Layer 9 of a small transformer language model trained on English Wikipedia (14 layers, counted from 0, width 96).
A neuron's activation on a vector x is SiLU(gate . x + bias) times (in . x + bias), where the dot is the dot product.

Input weights of the MLP neurons that the questions are about. A number n stands for n times 0.0014.
n7 gate (bias -0.201): 39 -120 55 139 112 -70 190 -43 -145 75 -123 -44 -300 56 37 -7 -67 118 -33 49 -93 -261 146 -116 -48 -50 -46 -37 -12 86 52 46 23 2 -211 31 -240 71 -90 -227 -74 5 -41 -6 82 -23 88 -37 -22 -116 14 85 -42 12 -78 -137 -227 152 -118 219 161 37 -36 -111 -35 -40 -9 -393 -96 -91 -287 62 -30 -21 -48 -246 103 -13 -45 24 250 304 -140 230 83 -70 -19 -68 201 -50 9 -259 271 -199 -152 -306
n11 gate (bias -0.208): 130 -174 107 -30 -61 -110 78 15 -65 25 54 47 83 74 134 -57 21 167 155 106 59 -16 84 -26 -16 41 86 243 119 58 -110 -29 -33 -149 342 69 149 -95 -45 86 103 239 38 24 416 -248 65 93 -146 -95 225 -201 -243 -75 83 51 212 222 -91 86 219 -46 -83 51 246 144 57 -42 110 75 18 -108 -85 246 -138 -219 44 97 -39 -77 -53 164 -25 34 -117 -157 0 -325 39 73 3 150 -105 -222 83 -321
n17 gate (bias -0.078): -161 184 -257 85 -100 28 105 -18 -32 39 25 248 -101 155 42 91 -55 -140 322 49 37 -70 -155 -34 58 258 -225 251 -124 43 -52 87 93 47 140 32 98 97 -28 198 -12 128 43 180 50 5 121 -104 -97 -159 197 -163 -236 96 -187 -128 236 -130 -23 116 -232 -35 -112 -22 -64 -104 58 -97 215 46 -208 -130 72 61 6 33 -44 -52 -91 -6 40 136 -86 -60 -50 -120 308 31 101 155 -155 -40 -105 36 -26 111
n28 gate (bias -0.077): 66 122 21 -48 -180 93 -133 102 26 112 -100 100 69 100 -22 -216 45 -15 -157 104 175 -35 80 166 31 190 27 -79 -7 55 25 190 47 -216 -115 -86 -59 -42 -26 -142 69 103 88 -95 -122 -289 67 -96 -156 -44 147 -88 -264 43 -70 2 332 -153 -113 -73 -1 -59 99 -123 -14 81 -43 -187 108 -63 213 -119 115 -289 -118 -40 -74 -73 289 161 -126 150 122 9 106 -248 -30 -258 -119 169 -165 -264 -147 46 -2 -5
n73 gate (bias -0.030): -136 -28 -153 3 -187 80 126 -31 -28 65 84 129 -24 345 92 -110 -46 250 81 -4 141 39 105 -137 96 89 -112 -78 86 -79 -184 143 -57 33 -89 -12 99 66 88 3 -204 43 -13 -262 165 46 103 -77 111 -132 -31 126 -61 -193 -47 43 -32 243 -105 140 -24 26 111 -36 181 132 39 -150 -107 -127 -85 98 -237 -268 -167 -143 162 97 172 -28 345 131 -101 -67 -77 194 54 62 -8 -29 22 86 -11 -90 246 197
n97 gate (bias -0.068): 100 -11 123 40 -213 46 98 -223 201 56 -60 109 -110 286 173 -220 216 -212 74 -8 130 59 164 28 -85 -130 -191 -1 -24 121 96 -43 -151 208 -25 19 116 24 158 -140 47 45 -55 25 -215 -41 41 -194 -11 31 -89 -18 223 30 -15 181 -51 -187 95 142 142 -57 -49 20 -7 -43 116 -107 47 -121 -109 121 -51 -206 101 -8 -61 60 64 -116 -52 16 96 118 -136 93 140 -121 -28 -38 95 -24 -127 27 140 33
n102 gate (bias -0.065): 27 163 216 22 -14 -227 -70 171 -163 105 -247 -81 -14 -138 188 -136 26 -68 402 -4 -21 -33 65 0 -3 68 -165 2 186 153 171 -22 176 -31 -49 112 -130 135 255 67 97 226 -140 -6 -148 76 195 -25 121 109 -40 60 53 -11 -27 68 -8 -9 165 213 97 -39 -67 110 33 265 -3 -54 -350 -45 3 24 -93 11 -68 317 13 -7 -126 -95 86 -1 -132 -10 70 -19 -76 -345 124 289 -24 -212 -240 0 -181 220
n182 gate (bias -0.044): 109 28 2 -27 -32 58 38 140 -20 232 20 86 -52 -155 -75 244 17 46 169 -27 173 61 -90 -137 144 -246 -119 46 -223 20 -1 186 -220 -15 -220 -40 -54 74 23 -36 -142 88 -201 11 32 128 142 -139 -133 -87 -230 15 72 91 -57 286 43 204 -144 -175 61 -19 174 -68 30 -60 -82 247 152 1 -187 163 -114 122 14 67 76 118 -47 -36 188 -35 76 86 -123 46 12 160 55 0 -83 31 95 -97 -66 -68
n185 gate (bias -0.136): -188 353 176 -43 -322 -68 -4 292 -156 90 -38 46 -172 -78 171 198 137 349 16 183 201 -170 33 -13 118 -54 -73 80 -180 -119 -161 -227 -18 69 -101 193 -81 -273 -47 -223 -38 -229 155 -95 83 123 31 69 -98 70 48 -173 229 137 76 110 -184 61 116 33 -45 -179 127 -70 232 10 -160 -66 -107 -190 170 65 -66 -101 -158 114 255 -308 -152 -211 76 -5 -10 115 59 49 144 -213 8 -55 -16 24 -127 10 25 -160
n186 gate (bias -0.128): -144 -174 -13 -112 65 -13 -195 151 176 -9 68 25 -81 -71 -9 -78 180 -254 142 123 -152 81 26 20 -57 -78 -176 -50 7 -47 125 -35 78 14 164 -61 12 -71 198 -106 -103 -20 -84 -175 36 -121 150 246 198 -32 -123 -166 -49 27 -107 213 127 97 -216 102 2 -144 0 219 4 205 156 -127 83 -77 -204 90 -27 116 -286 -198 202 43 32 -2 -318 -52 1 87 -55 226 -45 -86 -34 78 91 63 14 -191 -68 -32
n217 gate (bias -0.135): 33 82 84 111 -49 -158 112 -109 73 -39 -103 -133 -240 62 -33 47 103 103 197 -47 8 -136 152 100 54 258 -121 -16 -70 86 53 240 152 -55 24 -117 34 -237 -123 287 17 -213 89 -174 -225 47 138 -128 124 113 215 -143 94 48 211 -17 -121 -131 183 89 63 -34 180 -169 -112 343 -158 -94 -165 -202 27 -53 -345 -41 -39 -43 -5 -18 28 212 -51 -68 75 -119 -112 253 -28 -53 -31 -22 -39 20 -30 -59 -133 -8
n222 gate (bias -0.100): 130 -78 -205 -7 6 -240 156 137 -17 -72 286 -77 -110 -134 -8 16 58 -70 -62 -239 22 -69 22 -137 113 -30 -259 -173 -79 -118 -14 11 20 -243 38 -92 -5 49 377 -40 -123 116 72 -105 -244 170 332 80 15 -116 116 48 -212 75 -34 206 -144 -58 -28 268 144 -21 161 201 84 -36 -72 92 -103 -1 -183 104 -83 161 -158 -149 54 -241 -77 36 283 103 42 -177 -184 318 168 -41 -52 -54 -20 9 -37 236 226 -63
n226 gate (bias -0.125): -107 7 -26 117 -34 84 13 98 12 3 -101 160 55 -26 -111 -124 234 -8 -123 -44 61 -126 66 137 -25 488 -109 90 202 -204 42 30 -7 24 130 -37 -61 149 -3 -172 280 62 176 61 -160 262 133 103 161 -243 107 9 -140 15 -80 194 -22 84 -33 -57 -164 -83 -69 38 75 104 72 46 -6 108 14 -80 -50 42 68 -65 8 51 30 175 132 39 87 48 98 177 133 66 17 95 -59 -131 -184 -218 82 -66
n248 gate (bias -0.006): 31 44 179 159 105 55 -67 198 -227 -130 93 140 121 -65 35 -225 -12 -23 -114 174 69 -151 83 -37 -61 218 -35 -72 76 234 -319 -46 62 -68 91 201 -170 11 62 204 -143 -31 77 42 -99 53 -151 8 164 -211 180 -14 -40 259 63 151 115 -33 107 59 184 -111 -110 27 35 31 96 -261 77 -134 -34 173 -45 9 -99 -98 201 371 -183 -89 -11 13 222 -206 94 198 -55 -31 -174 48 61 -158 -172 -30 144 -322
n7 in (bias -0.003): -82 -25 151 11 57 244 271 -113 -163 58 -198 15 -184 -15 -71 -154 86 82 -25 9 -84 -91 199 -177 -70 -96 -36 -34 -259 4 -293 -88 -66 -120 -405 144 -283 128 -5 -190 42 24 -111 135 5 186 65 144 72 38 167 140 -65 15 55 70 -232 80 -112 145 225 51 257 -240 5 -98 -31 -81 27 -194 -205 81 -137 -54 -82 -232 -209 -125 -198 38 184 -49 15 -11 23 93 126 -65 234 27 -44 -14 -117 -103 158 -154
n11 in (bias -0.045): -150 -100 132 -90 -121 188 -158 -246 146 -146 26 -95 85 271 -186 48 321 202 127 338 -113 89 -6 104 103 24 68 12 16 100 -116 -129 18 -9 -17 -21 156 -176 170 -69 -158 -3 -38 -38 204 164 205 108 -173 91 -66 24 60 -98 7 62 -51 115 -110 89 60 -13 -79 -170 -73 -3 106 29 321 66 56 137 188 275 -226 -201 193 28 -175 -90 -104 -6 -47 73 -52 -95 -29 55 -47 -285 255 -285 -119 -141 -54 -111
n17 in (bias -0.096): 167 -187 -23 64 -13 -178 -44 95 -107 51 -81 -61 139 -27 167 -103 66 170 -96 43 131 264 145 134 158 154 10 -48 158 -82 0 17 92 32 -74 187 84 187 164 -17 80 -137 205 66 29 -71 -82 194 -194 -23 69 -36 -160 12 88 -139 -45 -82 -70 -25 21 -190 -236 -149 29 193 -66 9 -133 -195 21 -73 -35 -28 137 -61 -103 170 -272 -248 72 4 253 -65 -29 53 113 81 151 191 -206 -172 75 109 -109 33
n28 in (bias 0.005): 91 -25 61 -113 -81 -110 51 41 36 91 43 222 -208 236 16 -109 -47 -129 135 -87 -89 81 29 -229 18 60 -52 27 162 -153 -8 135 148 80 191 -130 240 3 -113 107 -27 -2 -259 -80 93 -335 157 7 -25 61 119 -111 -165 146 -31 17 101 -71 151 2 -108 -25 -232 152 19 105 20 -22 -144 136 14 -149 195 121 95 73 -146 -84 240 144 -68 16 -57 46 -81 -76 52 -236 -17 35 58 -220 -40 186 33 65
n73 in (bias -0.034): -77 -144 -91 44 123 180 247 193 -63 77 251 4 -75 -319 -58 107 91 150 -127 -99 165 141 -143 -56 -85 -45 80 -123 -11 -219 -97 -69 -22 -64 -279 -159 -26 -2 74 -179 -247 -17 119 93 9 -108 -37 -10 -43 -64 81 59 -24 174 27 202 285 79 -29 47 -126 -89 -91 -304 269 -98 134 11 103 119 56 156 64 -148 74 135 -57 140 -80 -10 -20 100 -14 -176 163 237 -123 85 71 -60 148 120 61 45 -96 86
n97 in (bias -0.092): 59 -115 -48 -130 -225 -33 180 -95 -97 178 58 -237 83 -304 149 0 -61 -167 40 116 -184 26 -37 -142 -103 -272 -268 63 184 -7 20 -54 -144 114 303 -61 69 26 -158 -63 -4 156 70 90 39 -86 99 -54 46 49 144 -77 172 76 -45 216 10 27 60 127 10 -105 -16 223 65 94 14 -43 -135 -151 -18 -121 -61 -14 0 78 -33 -162 233 105 -202 -25 -40 94 -107 111 -22 -317 -112 -66 35 105 102 160 -209 -59
n102 in (bias -0.002): -48 -23 391 124 102 -103 56 -23 -154 -2 20 23 131 -25 168 47 -54 227 178 70 -108 148 -66 -20 -92 -61 2 -151 87 232 -315 -190 165 -63 55 -149 -153 35 42 28 -104 -180 198 -111 -106 -77 45 163 -112 -126 264 -42 9 120 130 -250 -17 -15 -9 48 -130 61 69 111 289 -213 -144 -266 -58 -326 -119 48 -73 -144 36 46 10 28 -31 17 -266 -272 -164 29 107 -136 -37 103 -10 -159 86 -247 136 0 -158 345
n182 in (bias 0.136): 113 27 81 -3 -22 -108 -108 32 250 -241 -265 32 -61 -202 11 244 -10 33 -176 -271 28 229 118 -183 -121 -12 -29 56 140 173 28 110 234 -218 -183 -126 -62 -169 12 -136 9 112 -229 -46 -57 7 -75 -78 35 -15 -53 -5 59 -9 229 -123 85 66 4 151 179 -11 35 25 -6 199 43 -140 91 -44 116 -68 67 65 24 -91 154 186 73 -116 -211 213 101 -34 -12 -88 24 -78 244 -38 160 -206 -223 -213 2 154
n185 in (bias 0.033): 126 264 -10 -159 -64 107 -90 -40 23 -140 -96 -91 -117 65 -12 41 68 204 -42 82 -82 -181 198 -58 5 104 -76 273 -150 -356 -259 255 -78 363 -47 198 289 42 0 -73 4 -254 24 -156 167 170 223 340 -314 74 -8 -119 37 172 -93 59 142 23 290 -24 276 7 -167 -51 46 67 26 57 -112 -216 -14 39 144 -184 -130 107 -46 48 112 -187 56 204 -96 91 -113 -51 -1 211 153 149 -57 62 -24 14 -163 -308
n186 in (bias -0.026): 38 199 28 -186 -161 178 136 -178 103 262 -222 92 -147 116 55 -110 170 23 -232 -27 4 71 49 248 -151 -8 96 -41 46 -140 59 122 40 -21 -110 246 61 184 58 -76 -202 -137 78 363 0 190 -107 218 -273 -135 69 -50 -133 51 86 78 -24 322 -46 146 -32 -66 -50 108 11 -35 -69 131 77 -5 58 -174 -92 22 -181 -93 5 208 28 86 -319 -29 -121 37 -90 -253 43 106 -71 -123 201 -167 -78 -230 49 153
n217 in (bias 0.091): -183 173 2 110 -88 75 116 43 113 40 42 107 -48 -156 424 84 -116 -74 -145 10 117 70 -446 -93 27 0 100 193 108 44 9 125 -50 129 121 -149 -98 73 8 -80 -35 -49 -211 27 8 -47 -86 -6 96 20 75 -35 -296 -48 -374 -112 -167 253 88 -107 -183 73 -3 43 363 -112 116 157 133 190 -38 24 -80 42 -86 30 -77 -145 -41 75 87 95 -42 -80 153 -138 -61 86 111 -32 121 143 22 201 69 33
n222 in (bias -0.076): 138 -186 -38 118 86 -172 76 127 48 -134 212 -119 -4 -156 46 -118 -90 -197 -62 -232 -14 -276 -132 -246 215 43 -107 -29 -183 -250 44 156 -56 -280 40 -127 -137 -166 -2 -47 -158 38 60 9 -36 128 399 279 -107 -236 -98 85 89 59 -8 -52 -50 -193 -299 106 118 -55 87 25 -21 -132 -61 105 -39 -176 -49 38 -133 42 -215 -47 -216 -65 81 -101 181 69 130 -4 -50 105 5 146 52 18 -130 144 -215 416 13 -50
n226 in (bias -0.137): -41 -97 130 86 16 88 19 135 -124 76 23 146 107 6 -156 -18 126 -35 -69 27 4 -57 145 31 -156 306 65 27 201 -127 -17 -55 109 78 -65 -23 -15 130 -7 -62 110 276 55 151 -14 135 194 160 115 -237 105 -18 -110 37 27 72 -67 135 -156 91 -79 127 -67 -26 47 130 -193 109 110 -129 -22 118 -29 -50 16 93 88 114 -2 -16 74 7 22 225 150 112 190 40 96 187 9 -250 -29 -205 31 26
n248 in (bias 0.075): -133 60 79 -116 -157 -98 17 15 148 63 292 -142 -204 204 5 226 -155 -72 -91 -20 25 213 -24 226 86 81 -22 89 -430 -151 146 166 -188 45 251 -121 -91 27 108 -77 -22 -102 55 -19 -152 -198 -170 149 -5 -9 12 93 26 -152 -4 -28 126 -218 -66 89 23 88 317 47 -410 -7 77 120 40 28 96 28 81 -113 115 30 -71 7 -60 16 32 -179 134 -66 76 -53 7 218 -7 17 -212 219 -156 15 2 41

Each question shows a token from some text and the vector x that enters the MLP there. A number n stands for n times 0.0088.

" The": 10 45 195 -62 36 149 -118 -3 -30 -196 -18 17 -41 -98 -14 26 -24 -88 87 51 45 -17 -87 -30 95 -55 -163 75 -22 64 61 51 7 42 82 8 17 -13 -48 8 -13 55 129 107 60 3 51 -41 3 66 16 -83 -117 -399 -15 143 -74 84 -29 -11 -73 -105 41 -37 -36 -98 -163 -20 -37 42 -25 10 43 55 10 -35 39 66 -21 -100 -116 42 41 16 24 80 -43 -48 10 -22 71 -129 -64 -3 -4 74
The neuron with the highest activation: n11

"ck": 91 51 38 -30 -53 137 31 -21 20 -227 -21 -98 -25 36 43 36 -37 -167 10 -38 0 -13 53 -114 -69 -24 -10 -104 -44 69 -75 68 103 5 13 81 3 -151 -78 98 -110 9 33 -17 35 42 45 -14 29 94 0 -60 21 -11 121 -49 -80 142 -81 -22 12 103 -41 -25 -42 -13 -434 2 35 -2 -4 -94 3 -37 77 -97 4 -46 -81 116 -2 29 139 -78 122 -40 -103 160 -37 87 1 -58 -22 154 -49 31
Which two neurons fire most, strongest first? n73, n97

" of": 16 26 75 -8 -44 60 6 50 -9 -158 26 5 43 -8 55 -31 11 -75 51 20 -179 -14 82 99 -61 -14 -209 111 13 -13 138 49 29 14 19 9 -161 -109 62 -38 -37 43 97 133 75 -18 -15 63 50 -6 -7 -57 -91 -336 -88 3 -6 -82 23 -18 8 -65 -46 45 93 0 -316 -26 -134 -51 71 -3 47 -31 62 43 92 -17 115 54 43 34 -69 77 30 69 61 32 4 -30 50 -3 30 116 27 46
The three highest activations, in order: n102, n226, n222

"se": -126 -113 23 14 110 311 0 7 -59 99 -110 -110 30 -160 80 -20 -6 -34 -91 164 117 72 -34 -14 -12 -114 81 -44 -82 46 46 -38 -34 -77 41 -47 -108 -112 22 59 -11 54 -39 -53 192 -127 5 -32 -69 108 -34 124 -8 8 200 102 89 -198 -18 -29 -48 71 15 -73 57 -61 -235 53 29 -105 -126 32 4 -28 -93 60 -100 -53 10 -10 26 45 97 -12 -41 69 -101 8 32 -2 2 80 -36 113 73 142
The neuron with the highest activation: n186

" each": -36 -72 66 42 120 122 -193 127 172 -160 -38 55 -16 -14 -14 48 -108 -21 131 89 15 65 -163 -44 115 -57 -210 76 12 -82 49 18 1 -33 124 -41 -22 -37 0 -21 -86 61 20 98 98 78 -6 32 -72 11 -32 26 -61 -166 22 65 -59 42 2 34 -24 -125 -32 -112 56 -101 -288 73 15 -41 -27 30 -14 25 106 41 -51 143 -48 -75 -17 -65 97 -5 110 27 -15 -112 -3 71 -1 -91 -7 83 35 191
The neuron with the highest activation: n182

" in": -82 89 7 64 -15 144 -12 -134 30 -130 -73 -39 23 -9 -32 50 -30 -103 126 75 5 -77 76 105 -63 -55 -227 130 -58 -63 106 45 -50 30 19 21 -94 -79 -39 61 -104 -5 79 124 59 6 -15 -50 16 47 32 3 -109 -319 -176 63 -48 -7 37 65 -15 -92 -42 96 12 -51 -193 35 -84 -49 -83 32 98 -37 73 113 51 46 55 31 -106 43 -13 -57 88 40 -43 56 53 -8 38 28 -91 91 125 84
The neuron with the highest activation: n97

" person": 9 51 57 -59 -51 62 -45 26 47 -243 85 -25 8 -40 -142 61 33 -18 16 13 -42 42 -2 -50 -89 63 -42 111 44 21 -73 -1 107 7 -6 65 41 4 81 36 -32 57 116 248 35 61 16 -3 -19 93 -59 45 -39 26 94 10 -25 -77 -113 -64 12 -12 -35 -40 -104 -121 -440 146 28 -13 -5 -21 24 -42 -23 68 -51 101 -10 -46 -39 -49 42 63 173 48 63 -6 -3 49 -41 15 19 51 189 106
The three highest activations, in order: n217, n97, n17

"tic": 100 -77 -82 65 -8 113 -36 25 -37 -119 -132 -209 -33 -35 76 169 82 -116 40 -44 -95 -31 -25 -85 10 -103 7 -57 15 11 -34 -58 17 -45 -161 -150 -118 -28 44 91 -52 12 67 132 99 -116 33 12 -103 113 -88 -19 -88 -3 -10 39 -62 120 9 66 10 147 37 -164 -75 -68 -206 47 -103 -98 104 96 123 -18 57 -88 15 -19 -63 -98 70 -56 186 69 67 108 54 147 -42 -8 13 -53 -61 -216 72 -12
Which neuron fires most, and how strongly? n7, at about 3.7

"9": -13 51 -25 32 -29 122 -80 119 192 -184 71 -92 54 -111 -89 -35 -19 -53 -8 122 -138 -111 -7 -135 12 131 -83 -47 -48 -12 -33 -55 128 -20 56 129 0 100 36 51 4 71 79 -11 15 -69 126 24 -9 187 -25 -19 -121 -160 107 -69 62 139 3 -69 -32 -109 -44 1 -50 -94 -161 71 38 48 -12 93 49 -64 -6 -5 -72 -26 199 -122 124 8 158 4 -23 127 -100 15 15 69 56 -94 -43 88 84 49
The neuron with the highest activation: n222

" Nepal": 70 -80 118 26 86 282 -13 134 145 -40 66 -59 -69 -74 -67 31 19 -19 -93 -28 5 40 2 -195 -53 -34 10 -64 -2 85 73 -62 -12 50 32 94 -18 -50 110 24 25 -89 160 159 45 -3 -3 -98 4 20 18 -34 -137 -58 -84 -2 -15 -112 -134 30 101 126 2 -91 -180 -176 -208 69 -158 -2 -82 -85 109 -55 -69 30 -51 34 47 103 -48 24 106 -11 115 -63 103 -49 140 6 43 -122 -19 186 66 -21
The three highest activations, in order: n222, n7, n185

" ": -169 79 10 74 -216 100 -54 52 -5 -16 -48 -79 -23 29 -56 121 -49 -28 55 35 61 -19 -52 -43 -136 -116 -178 30 15 -24 -77 50 -63 -78 -9 60 -58 -1 124 -38 -152 -5 31 20 202 -46 50 -19 24 76 -41 -142 -144 -191 126 12 -78 64 50 15 -141 216 -135 -51 -47 8 -124 62 -90 51 -99 -73 31 -42 82 18 -73 29 -101 72 -132 105 68 57 92 100 -86 62 127 4 14 -34 -18 -11 -62 99
The three highest activations, in order: n73, n222, n182

" woman": 12 32 38 -128 -59 77 8 26 60 -256 43 -21 34 -7 -96 137 1 -24 50 -4 -13 -11 21 -56 4 55 -118 69 12 3 -91 48 38 13 21 50 -15 -32 114 46 -47 106 12 124 93 31 63 -19 -36 100 -27 46 -133 -62 99 32 -33 -150 -116 -115 -70 -20 -31 -98 -86 -107 -394 102 15 27 -52 -110 12 -44 -21 -42 -168 129 -3 79 -65 -28 65 5 50 8 35 -66 32 -33 15 44 -30 181 179 63
The neuron with the highest activation: n222

",": 56 -40 121 -15 -19 120 -7 -86 24 -240 -79 71 -8 6 -74 9 9 -16 39 133 -82 88 -60 139 -44 -19 -149 18 17 104 27 106 7 69 -1 48 -43 30 47 -24 -108 -25 129 87 25 -178 115 9 -65 -17 2 -38 -47 -204 64 13 -4 -20 -46 65 -64 -194 38 12 23 -68 -314 94 -116 2 -102 -17 95 -77 6 -41 -34 94 182 71 -88 31 -85 11 90 64 -21 -5 -3 -133 91 -7 67 3 -34 5
Which neuron fires most, and how strongly? n186, at about 1.9

" to": -84 53 25 15 -34 92 -7 49 -4 -183 -16 5 -52 34 -111 49 91 -15 147 99 46 71 47 69 3 -53 -271 117 -27 -40 23 56 -27 -4 56 57 -95 32 -37 -46 -47 9 117 93 226 118 27 28 -3 62 -34 -45 24 -189 -99 57 -3 37 57 -45 -112 -153 -62 27 -68 -28 -341 167 -79 76 -2 64 97 -22 80 32 78 20 75 -54 -34 28 -76 -3 15 94 52 -14 142 10 63 -87 -22 -43 -77 -89
Which neuron fires most, and how strongly? n185, at about 6.8

" people": -33 -15 40 -45 -5 61 -23 -45 23 -229 73 7 27 -37 -79 5 30 65 146 122 -49 10 -22 44 3 20 -194 50 123 9 -99 -29 66 -29 -40 109 -21 -50 145 65 -115 11 33 194 118 85 64 21 24 85 -47 124 -47 -69 45 79 -14 30 -39 -120 47 66 -94 -87 -168 -71 -339 131 29 -21 -32 0 57 -53 42 34 46 149 -11 44 -154 -33 46 111 56 132 29 -84 28 13 -48 -16 -10 46 128 100
Which two neurons fire most, strongest first? n217, n28

" and": 56 64 -1 -13 -30 107 -110 61 33 -195 -27 71 -55 12 -42 10 -173 -109 -17 75 47 27 -49 136 -33 -18 -187 136 22 -21 11 70 -130 -59 48 70 -16 64 14 31 -141 -108 101 39 20 -51 50 -35 -19 98 -26 -74 -10 -135 -40 108 25 -64 -43 30 -18 -257 29 -57 -19 -20 -369 -41 -16 4 -114 6 52 -21 47 -45 33 84 170 -26 -198 50 21 0 84 75 37 -28 -3 38 19 -85 -52 -3 -20 15
Which neuron fires most, and how strongly? n186, at about 2

" picture": -40 23 54 -113 -45 60 11 -47 72 -266 69 -55 109 -16 -20 76 -34 -167 100 16 6 54 -13 -28 -24 30 -61 -61 85 54 -56 -31 8 8 -80 188 6 -139 150 -28 -38 21 81 217 89 -101 17 22 7 44 37 -81 -116 -29 96 64 -12 46 -101 -74 -63 -54 90 -6 -40 -30 -336 18 41 -15 26 -14 -38 38 223 84 -29 120 -10 15 -87 -28 42 -52 2 -65 56 34 34 86 -20 9 -33 48 129 122
The three highest activations, in order: n17, n185, n217

" January": -35 17 43 -97 88 138 -100 100 103 -31 92 -143 -25 -137 -203 -4 -13 5 -102 39 135 -6 -1 8 18 34 -74 -56 3 22 28 -99 -130 66 -125 -26 35 -28 -12 60 -108 32 62 2 65 56 49 87 -1 44 -108 -20 -53 -223 102 14 -68 -17 -75 111 -31 -62 -70 121 -144 -131 -218 111 -148 -24 -33 -40 60 -86 106 -31 -97 -17 -12 17 -115 26 90 15 180 -59 -37 -55 13 126 172 -62 8 72 122 47
Which neuron fires most, and how strongly? n217, at about 0.39

"gu": 32 137 -3 -88 87 154 3 5 -102 -110 -47 -60 13 69 59 23 71 -14 -60 161 -52 -64 -67 -40 -227 -158 208 -1 -50 -179 -105 103 56 -6 -19 153 14 -13 63 51 -105 130 188 19 -7 96 -3 8 40 10 -105 -68 -31 -20 -32 -8 61 52 -28 -60 50 127 18 -5 -6 -143 -88 38 99 44 -57 -9 20 -200 101 -46 -9 92 -175 12 -71 63 111 69 107 -3 -125 120 65 -160 34 107 -5 23 -7 69
Which two neurons fire most, strongest first? n28, n97

" an": -28 -25 45 27 48 183 -125 59 -33 -135 38 -99 -9 -7 -47 104 37 -51 248 25 7 -7 -27 -39 72 -136 -170 95 -65 65 -5 125 -23 54 95 79 0 -209 58 -103 -94 21 67 118 101 30 2 17 -32 18 24 8 -62 -283 10 139 -74 23 -1 -30 -54 -175 38 -4 -98 -72 -186 81 29 56 -3 -41 81 -19 53 -39 -99 88 2 -104 -21 67 129 -63 101 126 -51 -130 -31 46 -19 -83 -7 -17 -12 44
The neuron with the highest activation: n11

"^{": 58 -71 77 125 -79 43 -103 80 113 -142 -166 -52 -40 -181 13 30 29 29 103 46 0 -54 -116 -211 -129 41 -184 -122 -79 27 4 77 -124 161 45 35 -7 13 32 41 22 74 154 48 68 -52 -22 9 94 34 -73 -12 -73 -71 -96 -103 84 24 1 -60 133 69 -37 -121 -68 -14 -153 100 54 170 -53 54 20 4 123 113 -29 54 32 195 52 -83 46 -130 221 -107 29 49 5 97 -58 61 3 -1 32 79
The neuron with the highest activation: n186

"n": 72 111 -107 -215 97 115 64 -22 -19 56 -123 -4 39 -8 34 39 82 -42 6 -16 -65 -24 -60 -110 -24 -78 38 64 -35 113 -57 59 -15 -36 -72 -111 -31 -96 35 114 -170 32 -73 67 76 105 21 -42 -72 89 34 -55 38 -127 105 -14 5 71 -6 -85 -34 201 -13 -208 -43 56 -379 77 21 -4 -216 20 3 64 17 75 39 -16 83 36 -14 -122 23 -32 60 -25 -98 32 -16 73 -47 -55 -91 82 18 -38
Which two neurons fire most, strongest first? n182, n248

" not": -51 16 -12 30 8 43 -136 126 27 -123 -127 -41 -47 26 -84 128 -64 -44 151 106 37 59 -9 54 -23 26 -224 148 -34 -60 -33 64 -69 91 1 117 -18 8 22 -60 -89 63 106 38 151 123 -6 17 -51 59 -92 -111 -75 -86 -104 22 -31 -29 52 -23 -24 -112 -54 -5 -98 -67 -371 94 34 -12 -46 57 16 -106 51 -49 -86 81 -12 -199 21 8 48 61 61 34 52 -51 73 -59 53 -185 76 79 -27 16
Which neuron fires most, and how strongly? n185, at about 6.9

" Front": -18 -72 -81 -46 -17 135 36 -34 124 -140 -72 -12 -20 -45 -26 89 -67 -41 -50 22 33 -38 -30 -134 -98 -43 137 84 52 -43 -166 9 69 16 -12 3 10 -166 -31 -19 16 28 130 142 71 31 -25 -24 113 95 -13 -43 -130 -46 -23 -128 -43 -42 -58 24 -110 149 -56 53 -23 -271 -400 31 -10 -102 58 -32 69 26 10 -107 -38 68 57 41 -47 -131 65 -111 10 -18 -161 -44 -41 21 2 -19 17 98 33 50
The neuron with the highest activation: n185

" visual": -33 74 63 -11 -46 209 -63 -110 -43 -270 65 -11 12 49 36 111 22 -76 81 13 -88 31 35 17 -22 60 -120 18 -14 32 -116 97 -10 24 -116 27 43 -176 9 -46 -9 78 106 162 65 -57 80 74 53 105 31 -69 -78 -105 -6 10 -36 -81 10 47 -39 104 116 50 -16 -94 -354 49 -79 -69 142 -24 54 -54 -7 -3 -4 103 -85 -45 32 -52 212 -8 91 -44 3 -98 77 -10 65 -2 -21 22 44 111
Which two neurons fire most, strongest first? n185, n73

" had": -71 27 -20 55 9 62 -24 51 -29 -117 -106 41 -127 18 -31 3 -57 -37 146 67 88 21 -71 16 148 -76 -308 128 0 48 -1 100 27 100 42 194 -35 -60 -19 32 -101 78 101 111 -47 65 42 -18 62 41 -2 -151 -144 -95 -55 66 -21 -5 10 -30 -49 -31 35 136 -29 -92 -417 63 -23 72 -5 -4 -47 -36 82 15 -6 12 84 5 -12 59 4 -9 -11 -36 10 25 163 65 -33 -124 41 65 9 -38
The three highest activations, in order: n185, n217, n11

" age": 18 -83 28 -68 9 -13 -62 108 -30 -262 83 14 5 -49 -57 110 -10 30 148 19 62 -94 -41 -94 -54 -29 -94 -19 -18 143 27 -18 -36 48 -68 59 -31 -171 108 140 -92 79 -167 62 99 -3 119 145 35 160 -41 45 -107 31 105 95 -40 33 11 -45 27 -7 -30 -11 -45 -63 -219 181 -49 -137 -34 -95 17 -83 -8 -5 11 57 -62 59 -127 -18 11 26 62 -64 -125 124 30 157 96 94 -90 48 128 113
Which neuron fires most, and how strongly? n182, at about 1.6

"F": 21 9 138 -8 -18 39 -30 127 3 -102 -186 -13 -39 14 -47 12 1 -202 26 119 -26 -67 -57 20 -117 102 23 -78 -2 9 -78 14 -23 -8 -14 -35 -9 -84 17 110 -165 8 5 93 83 72 45 8 -37 -44 -27 41 3 -84 20 -114 81 128 -63 8 -70 234 -21 -251 3 -110 -333 41 -80 -216 63 26 125 -85 57 63 -138 -76 94 -16 -78 56 -60 -16 -108 7 -93 24 -47 0 -33 85 -78 48 18 -70
Which neuron fires most, and how strongly? n97, at about 0.26

"in": -26 65 -63 -185 21 120 -28 61 -56 -141 -53 -88 81 2 -59 123 65 44 27 70 -110 -18 98 -120 -6 -98 -60 179 -5 61 91 47 37 27 -46 57 -109 -192 71 52 -91 65 -47 83 118 3 47 -47 -29 -32 11 -112 -106 -128 43 46 27 -96 108 0 -51 -2 -38 33 103 129 -401 60 39 29 -22 19 107 -65 41 28 -38 70 79 -65 -69 1 -24 -33 90 37 -6 36 106 27 -48 -109 39 81 5 -13
Which neuron fires most, and how strongly? n185, at about 1.7